Layer 7 of a small transformer language model trained on English Wikipedia (14 layers, counted from 0, width 128).
A neuron's activation on a vector x is GELU(weights . x + bias), where the dot is the dot product.

Input weights of the MLP neurons that the questions are about. A number n stands for n times 0.01.
n60 (bias -0.103): 4 -29 -18 7 41 -14 35 -12 6 -11 -11 14 1 -12 5 -53 22 10 34 15 5 -9 -21 -9 -20 -31 -5 17 8 -51 12 6 43 -13 -18 23 6 -12 1 -60 6 39 32 -2 -6 16 -6 -35 16 -30 13 -21 -15 -25 4 -25 -42 3 28 -26 -36 9 -4 -17 -39 -3 -14 -24 11 12 33 -7 -19 13 -7 15 -36 11 26 10 18 -3 -52 -3 14 33 -14 3 3 -30 -30 -10 20 -12 -8 -19 -49 5 44 -10 -16 -1 13 -12 -3 -25 39 -14 39 -18 -36 -1 -32 -24 30 -14 14 19 -7 5 -28 15 6 3 18 6 42 -21
n65 (bias -0.139): 41 11 34 -16 -30 11 -12 -1 27 -10 -46 13 -31 17 -28 -17 -31 44 -32 27 -26 -9 6 -7 8 -39 -21 10 -14 -9 14 20 2 6 -35 -20 8 -12 -10 -19 -31 -6 -18 -2 -40 -18 -12 -5 -9 18 -25 -16 -5 35 22 26 -21 13 21 -4 -2 34 15 17 10 42 2 16 13 -30 -3 -5 -10 -6 18 0 4 -10 -7 -27 -25 25 7 29 -7 -6 1 5 12 -12 31 -11 9 -6 28 14 9 3 -21 8 -22 14 -2 -15 -19 14 -31 25 18 25 46 -30 -36 -25 6 -41 -21 13 24 14 2 3 3 12 -19 -31 37 -1
n101 (bias -0.089): 4 16 -10 8 42 -37 7 3 17 6 34 -9 -20 2 25 15 -34 8 15 -25 -42 4 16 -18 24 -16 -22 22 -16 6 8 -11 -32 12 5 -7 -58 -1 18 13 58 -10 -2 -18 -10 -32 26 -21 -3 20 -1 -9 2 -15 -50 44 -31 -20 7 -1 18 24 -16 -13 -33 -21 -14 -26 -10 13 -14 12 -23 -28 17 6 21 -1 20 8 1 -2 34 -25 21 -16 -12 17 29 10 -52 9 -3 19 -14 20 4 -27 10 -27 -19 46 40 37 26 -12 -38 7 28 -22 6 -18 -3 19 -1 -21 19 4 -16 -17 -30 -17 17 0 32 1 -2 11
n110 (bias -0.104): 11 -8 3 44 9 1 -9 -28 12 7 3 0 -24 8 8 -12 -21 -2 8 -19 -17 -33 -27 14 -20 1 -9 40 -60 -35 -2 0 -18 26 -10 9 -14 4 -18 13 -20 3 1 9 35 -3 4 8 -38 -38 8 7 23 -39 -28 -29 4 -14 12 -7 1 14 -19 -21 4 9 -5 12 19 2 -1 1 15 2 -10 -16 2 1 -33 17 -7 -5 22 -9 7 -7 33 53 -5 -19 4 -43 -12 -14 50 -23 -11 -16 -18 -3 -4 -48 19 66 -8 28 -24 -19 28 21 2 2 21 32 33 -9 -21 36 -25 -5 2 10 14 -2 6 4 3 -19
n116 (bias -0.157): -29 23 -4 2 15 -18 10 -6 12 -42 -8 -2 -2 1 -22 8 4 16 -14 53 1 -12 -9 -15 -30 -30 -29 27 5 -25 17 31 21 -12 27 41 32 -29 26 9 21 -6 18 -3 12 10 -45 -45 3 -25 -24 -8 -3 -5 -8 -38 51 -13 17 16 -13 24 21 -1 -26 2 51 -9 -6 25 -9 33 -37 -16 33 4 -45 19 -6 -10 27 17 7 -21 5 -17 16 -23 -6 -43 2 9 -21 7 -2 18 14 -1 -20 12 5 38 11 13 -21 -10 -39 3 -34 -13 -60 -19 2 -25 34 -21 -1 -21 -1 -3 -6 -7 8 -5 51 -3 -3 13
n117 (bias -0.078): -28 -24 24 -19 36 -18 -11 -6 -29 -1 22 2 -13 12 -16 -25 -40 12 12 36 -1 16 -16 -3 -7 -8 -55 -1 -27 -22 -26 48 11 -29 -2 13 7 6 -30 -39 -10 5 -16 -15 2 -7 -5 -3 -13 38 30 -14 -4 -23 -11 -4 14 -27 64 1 -15 -14 -12 -31 11 9 1 -15 38 4 -15 -7 3 18 6 7 -30 -5 12 4 -3 -31 40 -1 -40 22 -10 21 -24 -31 35 -1 16 5 59 -22 8 39 -4 10 0 -45 22 -9 -10 24 20 -28 3 7 24 25 40 3 -5 3 4 -20 5 -38 18 10 -12 8 12 -7 0 17
n162 (bias -0.031): 6 -27 12 17 -25 3 19 -22 -46 -33 6 -2 2 1 -17 -17 27 26 5 -15 2 -3 8 -31 -3 -8 -19 16 -9 -24 20 -31 -7 -4 -17 -33 57 -35 23 23 -2 -4 -6 -1 -4 -33 47 3 27 -9 22 23 -31 7 -5 -15 5 23 -9 16 -24 38 8 -9 2 -12 -15 58 13 14 -14 -19 9 -16 -25 5 -22 20 -16 -23 12 -17 17 22 9 5 12 40 -3 10 4 -3 11 21 10 -4 -1 43 -29 2 3 1 27 -29 -8 27 41 -6 -14 9 -14 -31 18 2 -15 30 -28 -11 -24 3 18 -1 17 -12 4 3 -9 -23
n247 (bias -0.078): -48 1 3 3 -28 -10 -13 -21 -8 -6 15 15 -17 28 -3 10 3 -1 -6 14 2 7 0 9 43 -1 -33 34 -22 -27 50 41 -20 5 10 11 7 -31 11 -8 -4 32 14 39 -35 -4 -34 -8 14 -3 6 -11 -3 6 5 9 -14 -25 6 13 -20 8 -17 -16 -50 10 -19 -17 35 9 -8 5 -33 20 12 -16 3 -13 66 12 -15 -53 41 -11 1 -5 16 -12 14 -14 -27 -43 4 -5 -8 -32 28 -10 -4 1 20 31 7 9 36 2 32 -31 34 -1 20 -34 39 -8 -3 -7 -5 -10 -2 -14 -15 7 -9 13 33 -14 32 -35
n292 (bias -0.091): -12 37 -4 3 -16 31 -35 -22 -1 8 9 -28 9 1 -13 -21 11 33 -41 47 10 -11 -44 14 -26 17 -20 -15 -23 -32 15 -28 63 -4 -15 0 19 -16 -6 24 -9 4 30 -4 23 6 -43 -2 34 -16 -15 -42 -1 -49 27 -21 -26 14 4 13 26 -9 -7 -19 2 10 1 -21 16 14 -15 -2 -48 4 5 -14 4 -24 4 -25 -3 -11 -23 14 -13 -25 24 -7 21 16 15 -37 -19 -3 15 -30 13 29 63 -24 2 -13 -14 29 18 20 1 -36 18 20 43 11 31 7 32 -62 21 14 -4 -11 -10 1 35 34 13 7 46 -26
n300 (bias -0.119): 0 27 -1 -6 -15 -41 4 -21 -27 2 -11 -11 5 10 2 -6 35 3 17 32 -16 -8 -1 -5 -5 -32 -27 -43 -56 -9 8 -26 41 -45 -9 36 30 -21 -1 -26 4 26 -35 19 31 -3 21 -9 4 -3 32 1 -1 -8 18 -24 -47 -28 53 53 -24 -11 4 -7 -10 43 11 -46 -8 0 4 -5 -66 -9 3 -10 13 8 28 -6 16 11 36 10 -24 40 4 -1 27 15 -3 14 2 7 8 -14 -18 12 8 -5 -15 -10 11 -13 -8 23 -33 27 -51 8 -26 -4 -15 1 -5 -51 -1 20 -12 -34 -5 26 -12 13 11 -4 24 17
n331 (bias -0.087): 12 -7 -63 33 6 13 35 -5 -26 10 6 -10 20 -3 12 -16 29 29 4 -17 -23 3 -20 -22 -11 36 -1 -1 7 -58 18 17 -5 4 -4 -19 -40 -7 2 -9 -8 19 6 2 -21 -1 28 9 -7 64 -11 11 -10 -6 28 -14 -21 11 11 -11 -26 42 20 -6 14 -47 -10 34 23 17 18 -98 -5 11 -39 3 3 -15 4 22 -43 1 26 -20 14 -5 -19 18 -11 -41 -26 2 -1 -8 12 6 8 -22 -6 -58 27 21 23 -7 3 -4 6 -10 -8 38 30 -31 -15 31 38 -18 -7 -19 4 -19 -3 21 4 11 -24 -20 5 14
n381 (bias -0.071): 34 -16 -10 13 -27 19 -11 -4 -21 -6 -15 -1 -27 16 -2 23 25 36 21 -11 -1 -8 -9 1 15 6 2 32 -50 3 33 -34 -21 -25 -9 16 4 1 -10 -17 6 38 -6 -15 -7 8 -6 47 -1 17 -17 -32 -23 4 -13 -9 -24 7 -4 21 9 0 -12 3 -41 -15 -18 21 20 5 -34 6 -49 5 10 14 17 3 23 20 11 -6 40 -22 -4 12 38 25 -15 15 -4 -37 -29 61 -5 -14 -21 -18 -11 9 -8 0 18 11 -59 20 14 -23 -13 0 -6 6 36 -14 10 -5 23 30 -8 -13 11 31 38 -18 45 -16 -2 -9

Each question shows a token from some text and the vector x that enters the MLP there. A number n stands for n times 0.069.

"ur": -2 4 -6 4 -15 8 -6 17 5 -5 5 -2 9 -5 0 10 4 -4 2 0 14 15 19 0 5 7 -2 8 10 10 23 3 -30 19 1 0 14 1 -1 -6 -20 -1 -7 4 -4 13 -6 -10 -5 -19 -15 6 10 -5 8 -3 5 14 -21 -4 -15 -15 17 -1 10 -16 -21 7 11 12 7 -9 9 11 4 1 18 8 15 1 14 3 0 7 -1 4 -7 -13 -18 -4 2 10 -5 -3 -7 3 13 2 -9 3 10 4 -6 -13 11 -8 -14 19 20 1 2 10 8 -1 -22 -2 16 -9 4 26 -5 -4 -89 8 -18 -3 1 4
Which of these neurons fires most? n247

"and ": -21 -18 4 3 -17 26 -5 12 22 -2 23 17 10 24 18 13 -4 -13 -7 -5 -6 17 -7 30 -1 -8 13 17 24 -6 5 3 9 9 -1 8 13 6 -5 -1 -2 1 7 -7 -12 7 -4 -6 -5 -11 14 7 -18 -4 10 -7 6 -16 -47 -18 -2 -14 -8 -13 -6 -7 11 -10 15 -2 -5 -10 9 -6 10 -17 1 -8 -11 11 -6 -11 -14 16 13 -9 -2 -11 2 5 0 4 1 13 -1 7 9 1 7 -8 -16 13 -19 -13 12 2 -8 12 -5 20 -17 -5 22 -4 -16 -7 -12 10 13 -10 -2 8 -11 9 0 22 7 -2
Which of these neurons fires most? n247

"Take": -9 -15 9 4 2 4 2 10 -1 4 -14 -6 8 5 -1 6 3 3 2 -9 15 5 4 4 9 1 17 5 25 17 8 -9 -5 -5 -2 1 7 11 -14 16 -16 -3 18 -5 -7 20 1 1 -3 -13 17 -8 18 -8 10 -5 5 2 -24 -11 1 -3 8 -27 -12 8 -12 -20 17 -4 3 2 21 11 17 -7 -21 -5 10 -4 -7 6 -11 10 0 -6 6 32 -16 6 8 15 -6 -9 -5 -15 4 10 -11 -1 -21 -4 -16 -7 21 -5 11 -18 13 12 -16 33 2 1 -1 24 30 23 4 7 -2 5 -76 -9 3 20 -5 -7
Which neuron fires most, and how strongly? n60, at about 1.3

"he ": -1 15 1 -33 -12 -7 -7 10 -3 -1 3 -1 23 7 1 -4 -9 3 -7 -4 -11 17 11 7 -11 4 2 -1 -10 4 0 -1 -1 5 -8 0 -3 9 -2 0 -3 14 -5 7 16 11 5 -11 10 -5 5 0 27 8 2 2 0 -3 -55 6 -2 -2 8 12 16 18 -12 -10 4 -7 -7 4 3 10 4 -12 2 -10 -7 -5 14 10 1 6 -9 18 3 -10 -6 16 8 -3 -1 0 7 0 -4 9 3 2 7 7 -16 1 17 7 -8 17 8 8 -3 13 3 -4 6 -17 7 -15 -11 3 10 5 -8 3 -16 4 4 -2
The three highest activations, in order: n292, n300, n65

". ": -3 -6 -15 -18 1 4 2 4 0 -22 23 3 7 9 -7 -1 16 -16 11 -5 7 5 2 -2 7 -6 34 2 -12 10 1 2 -11 1 11 4 -6 4 -5 11 -4 -21 -4 6 10 -2 3 -2 -3 4 8 3 4 -3 -10 17 10 14 -50 14 10 -5 -20 6 -23 7 -16 -7 -23 -11 -12 -6 -2 -2 8 7 6 14 -4 -1 6 -7 -2 6 -3 6 -8 6 8 6 2 -2 -1 8 -24 22 7 -6 1 14 4 -7 8 -9 16 6 -7 7 -7 17 -9 -13 6 1 -17 15 -5 -9 4 9 8 -2 -2 16 8 -10 -9 7
Which neuron fires most, and how strongly? n101, at about 1.5

"Kim": -17 -9 1 11 -11 -2 16 5 8 0 -1 7 10 5 -5 11 13 -4 -3 2 11 -8 33 4 -4 7 4 -1 6 13 32 -2 4 -8 -11 2 4 -10 10 -9 -30 11 1 12 -3 32 -12 -9 4 -14 -3 2 36 2 3 0 0 20 -24 -8 0 2 6 0 -10 4 -18 -13 -7 16 6 4 15 13 14 -3 13 8 -6 2 0 10 -10 -8 0 -4 17 -5 -8 6 -1 19 -9 2 -11 -3 -3 1 -6 10 -13 2 7 -3 23 -20 8 -13 -9 4 -20 23 -15 -17 15 5 27 -3 4 26 1 -5 -81 -3 -7 2 2 0
The three highest activations, in order: n60, n116, n247

"Riv": -9 1 16 2 -9 -7 11 7 -8 9 2 14 -3 2 -2 11 12 2 4 1 9 6 23 29 -8 -6 23 11 5 20 9 5 -6 2 -17 10 1 4 2 -24 -27 -3 3 5 16 19 -1 -7 -7 1 16 -7 4 20 0 -1 -9 8 -30 1 -8 0 0 -22 -15 -9 -5 0 -7 3 6 9 8 10 4 16 11 6 -7 24 -8 -13 -18 -35 -8 2 -7 -10 -35 -3 19 18 0 -1 -11 -3 6 -9 -8 -12 7 1 19 -15 3 -11 5 3 29 -18 22 14 -10 -19 -5 11 23 5 27 7 2 -3 -63 -4 4 0 -13 16
The two highest activations, in order: n60, n247

"Spart": 11 -3 3 1 -4 3 -10 13 4 16 10 18 5 8 3 -7 8 -6 3 4 -1 12 10 22 -8 -14 22 3 11 1 4 7 -9 6 -2 5 -2 -4 -21 -7 -22 -16 -3 -3 10 9 30 5 1 -3 8 -7 32 4 -3 -4 -5 2 -35 -14 2 -15 -18 6 -11 5 -8 20 -11 2 0 7 1 8 3 9 -1 4 14 22 -9 8 -8 7 8 7 12 -5 -36 -5 7 13 14 -11 4 -10 -6 -7 2 -12 -9 -9 -2 -31 -5 3 4 4 10 -6 16 23 -20 11 3 5 8 -16 13 -9 6 1 -60 -14 -7 20 18 22
Which of these neurons fires most? n60

"M": -11 -15 24 -3 -7 -15 -7 -1 15 10 -11 28 16 15 3 15 14 -1 9 1 -9 -7 7 1 -19 -3 16 4 -8 3 15 -1 0 -17 -21 -1 -7 11 -4 0 -17 -18 1 10 0 20 -2 -15 0 -3 0 0 19 -9 -3 7 3 12 -21 -21 -14 19 -1 -1 3 8 1 -5 5 -29 0 7 -6 -3 -5 -14 11 9 2 -6 -8 0 8 2 1 2 13 -6 -7 16 0 12 -13 13 -15 1 1 -3 -9 19 -17 6 1 9 9 -4 -1 25 10 -2 5 60 11 -3 -13 7 1 7 -9 3 -21 1 -75 -1 5 8 -4 7
Which of these neurons fires most? n300

"Ky": 22 1 7 26 -9 -12 -5 -7 -11 6 -19 7 6 2 8 -3 4 -14 7 -11 11 1 20 -8 -7 16 20 -1 1 7 10 -1 12 -5 -11 2 -1 4 11 -11 -29 -2 14 8 5 20 -4 8 -1 -11 -9 -8 5 -11 -4 -3 0 12 -19 -9 -7 -11 7 17 -13 14 2 -18 -24 -5 5 -7 -4 -6 13 1 6 21 12 5 -2 18 -13 16 8 -9 12 -14 -22 13 -11 15 21 -6 -18 10 12 -1 -1 18 -15 4 -9 -5 19 -12 -2 18 -1 0 -18 55 -11 3 -14 6 4 -9 22 16 -16 1 -75 -9 -10 16 6 -2
Which neuron fires most, and how strongly? n60, at about 1.2

"|": -13 -1 10 1 -4 2 -2 34 8 -10 18 -5 -7 2 -3 -5 -5 1 19 13 -10 15 -3 23 -3 1 7 -8 -6 14 -30 5 -10 6 -14 9 -6 7 9 17 7 7 6 2 6 16 6 -2 -3 -16 -1 -3 27 2 -7 15 2 12 -32 -7 12 -16 -9 -12 1 -2 -20 -24 4 -1 6 13 4 11 2 -8 15 -4 -10 1 -10 8 -1 9 9 -15 6 -12 -11 1 -17 -3 -11 -2 22 -6 -7 -1 10 -10 3 6 -8 2 9 7 -7 12 5 -14 17 3 10 3 -27 17 0 7 10 3 -14 -15 -44 18 -18 6 -19 22
Which neuron fires most, and how strongly? n101, at about 1.5

"report": -13 -9 -9 -16 3 16 6 17 12 -15 12 7 7 10 -11 8 -8 -14 -3 16 14 19 24 8 -19 11 4 -1 14 22 4 0 1 20 13 -8 3 4 6 3 -3 -7 4 6 1 1 -25 -7 3 -10 6 -7 21 -2 25 -17 4 14 -40 -7 -12 1 9 -1 15 25 -6 -2 7 7 21 12 15 18 1 -6 2 -18 14 -8 -1 1 0 -5 -11 -8 1 -17 -12 4 12 7 -9 -8 -3 18 -2 -2 -7 -4 0 -9 -7 -10 -7 6 5 -1 -11 -18 -2 -7 -11 14 19 -2 20 16 13 8 10 -20 -58 6 13 12 -12 6
Which neuron fires most, and how strongly? n116, at about 1.3

"pal": 6 -1 -2 -6 -4 -26 3 12 29 -1 12 20 -7 -3 -5 1 33 -3 -1 7 20 4 0 21 -12 -2 11 -4 2 4 16 8 -10 -7 6 12 0 3 -11 2 -27 -16 -8 17 23 8 15 3 -5 -14 13 -1 7 3 3 0 -17 30 -30 1 -7 5 -13 2 -8 12 5 8 -7 -8 -1 0 -16 -1 12 -1 14 -1 -6 -10 3 0 20 10 -10 12 2 -29 -27 9 2 -12 7 -3 -2 11 2 -11 -20 -1 16 -6 -11 -33 -2 -16 3 -9 5 -5 22 -16 -3 2 5 3 -9 30 -2 6 20 15 -62 3 -20 18 18 19
The two highest activations, in order: n300, n65

"Tot": -8 -21 -4 2 -1 1 -21 3 -14 4 -16 11 -2 -1 7 -5 -10 -5 7 -11 17 29 15 2 6 4 26 10 26 -6 -7 21 -5 21 -11 4 14 20 -11 -8 -14 -23 13 -13 4 28 2 -15 -5 -9 24 -9 1 -11 9 -6 6 -18 -31 -12 -10 -21 4 -2 -5 -3 -5 -12 -8 -3 0 -3 0 22 7 1 -15 7 10 4 1 13 -5 14 -2 0 -13 7 -15 11 3 15 7 -18 -2 14 11 7 -16 0 -11 -11 2 -10 -6 11 15 7 13 6 7 3 9 6 -8 7 30 -4 28 -10 4 1 -63 3 6 15 -11 10
Which neuron fires most, and how strongly? n117, at about 2.9

"Cam": -11 -10 -2 -1 -9 -4 -9 28 7 1 3 17 -6 13 5 6 0 -1 4 11 -11 12 35 18 5 -5 7 5 3 4 16 -6 4 -4 -17 5 -4 11 -7 0 -16 1 14 8 2 4 -1 1 2 -13 18 -10 0 24 -1 0 -11 10 -25 2 -11 13 1 -1 -6 2 -5 -10 -18 -16 4 4 4 11 -2 -2 12 -3 -7 -7 12 -7 -18 -11 -6 3 14 0 -30 -6 -4 3 -2 -4 -13 7 4 -1 -4 6 4 7 6 3 7 3 -2 18 -5 3 6 -11 -11 -4 8 12 -1 8 3 31 3 19 -86 -4 -8 10 23 18
Which of these neurons fires most? n65

"\"": 6 1 12 -2 -5 9 16 3 -13 -1 15 -9 -6 8 11 -10 -5 -1 3 -5 -16 -15 7 17 1 8 -1 0 16 -10 0 -2 11 -12 -23 12 -6 22 10 5 -11 2 20 -11 13 6 -3 -8 16 -3 2 -2 5 -4 -4 -11 6 -3 -45 5 16 -8 0 -19 5 -12 -15 -7 5 8 2 12 27 -7 18 -15 16 -6 4 3 -5 20 -6 21 7 3 3 0 -28 2 4 7 -16 4 1 -3 15 -23 5 -4 7 -15 -13 -24 3 -4 1 16 8 -1 13 12 38 14 -14 17 -5 8 -11 -3 -17 3 -10 11 -15 14 -6 5
Which of these neurons fires most? n292

"en": 6 13 -13 -15 13 4 10 9 14 -10 37 6 -2 -6 8 -1 7 -17 -7 12 0 35 -7 17 -14 16 21 6 9 29 5 -4 5 -2 7 -13 0 5 -3 17 -11 -9 7 7 10 -9 4 1 2 6 15 -4 -1 -2 -3 -2 8 -10 -28 -9 -9 11 -13 -13 7 19 -3 11 -18 -2 8 -15 14 -5 -5 30 8 -10 4 0 -6 -4 4 -1 -18 6 -1 -19 -29 -3 -22 -13 5 -14 9 12 14 -4 3 -13 29 -2 -7 -22 -10 -12 3 8 20 -32 19 11 -6 12 -2 4 4 -3 1 21 0 1 -64 -1 -6 18 -1 8
Which of these neurons fires most? n331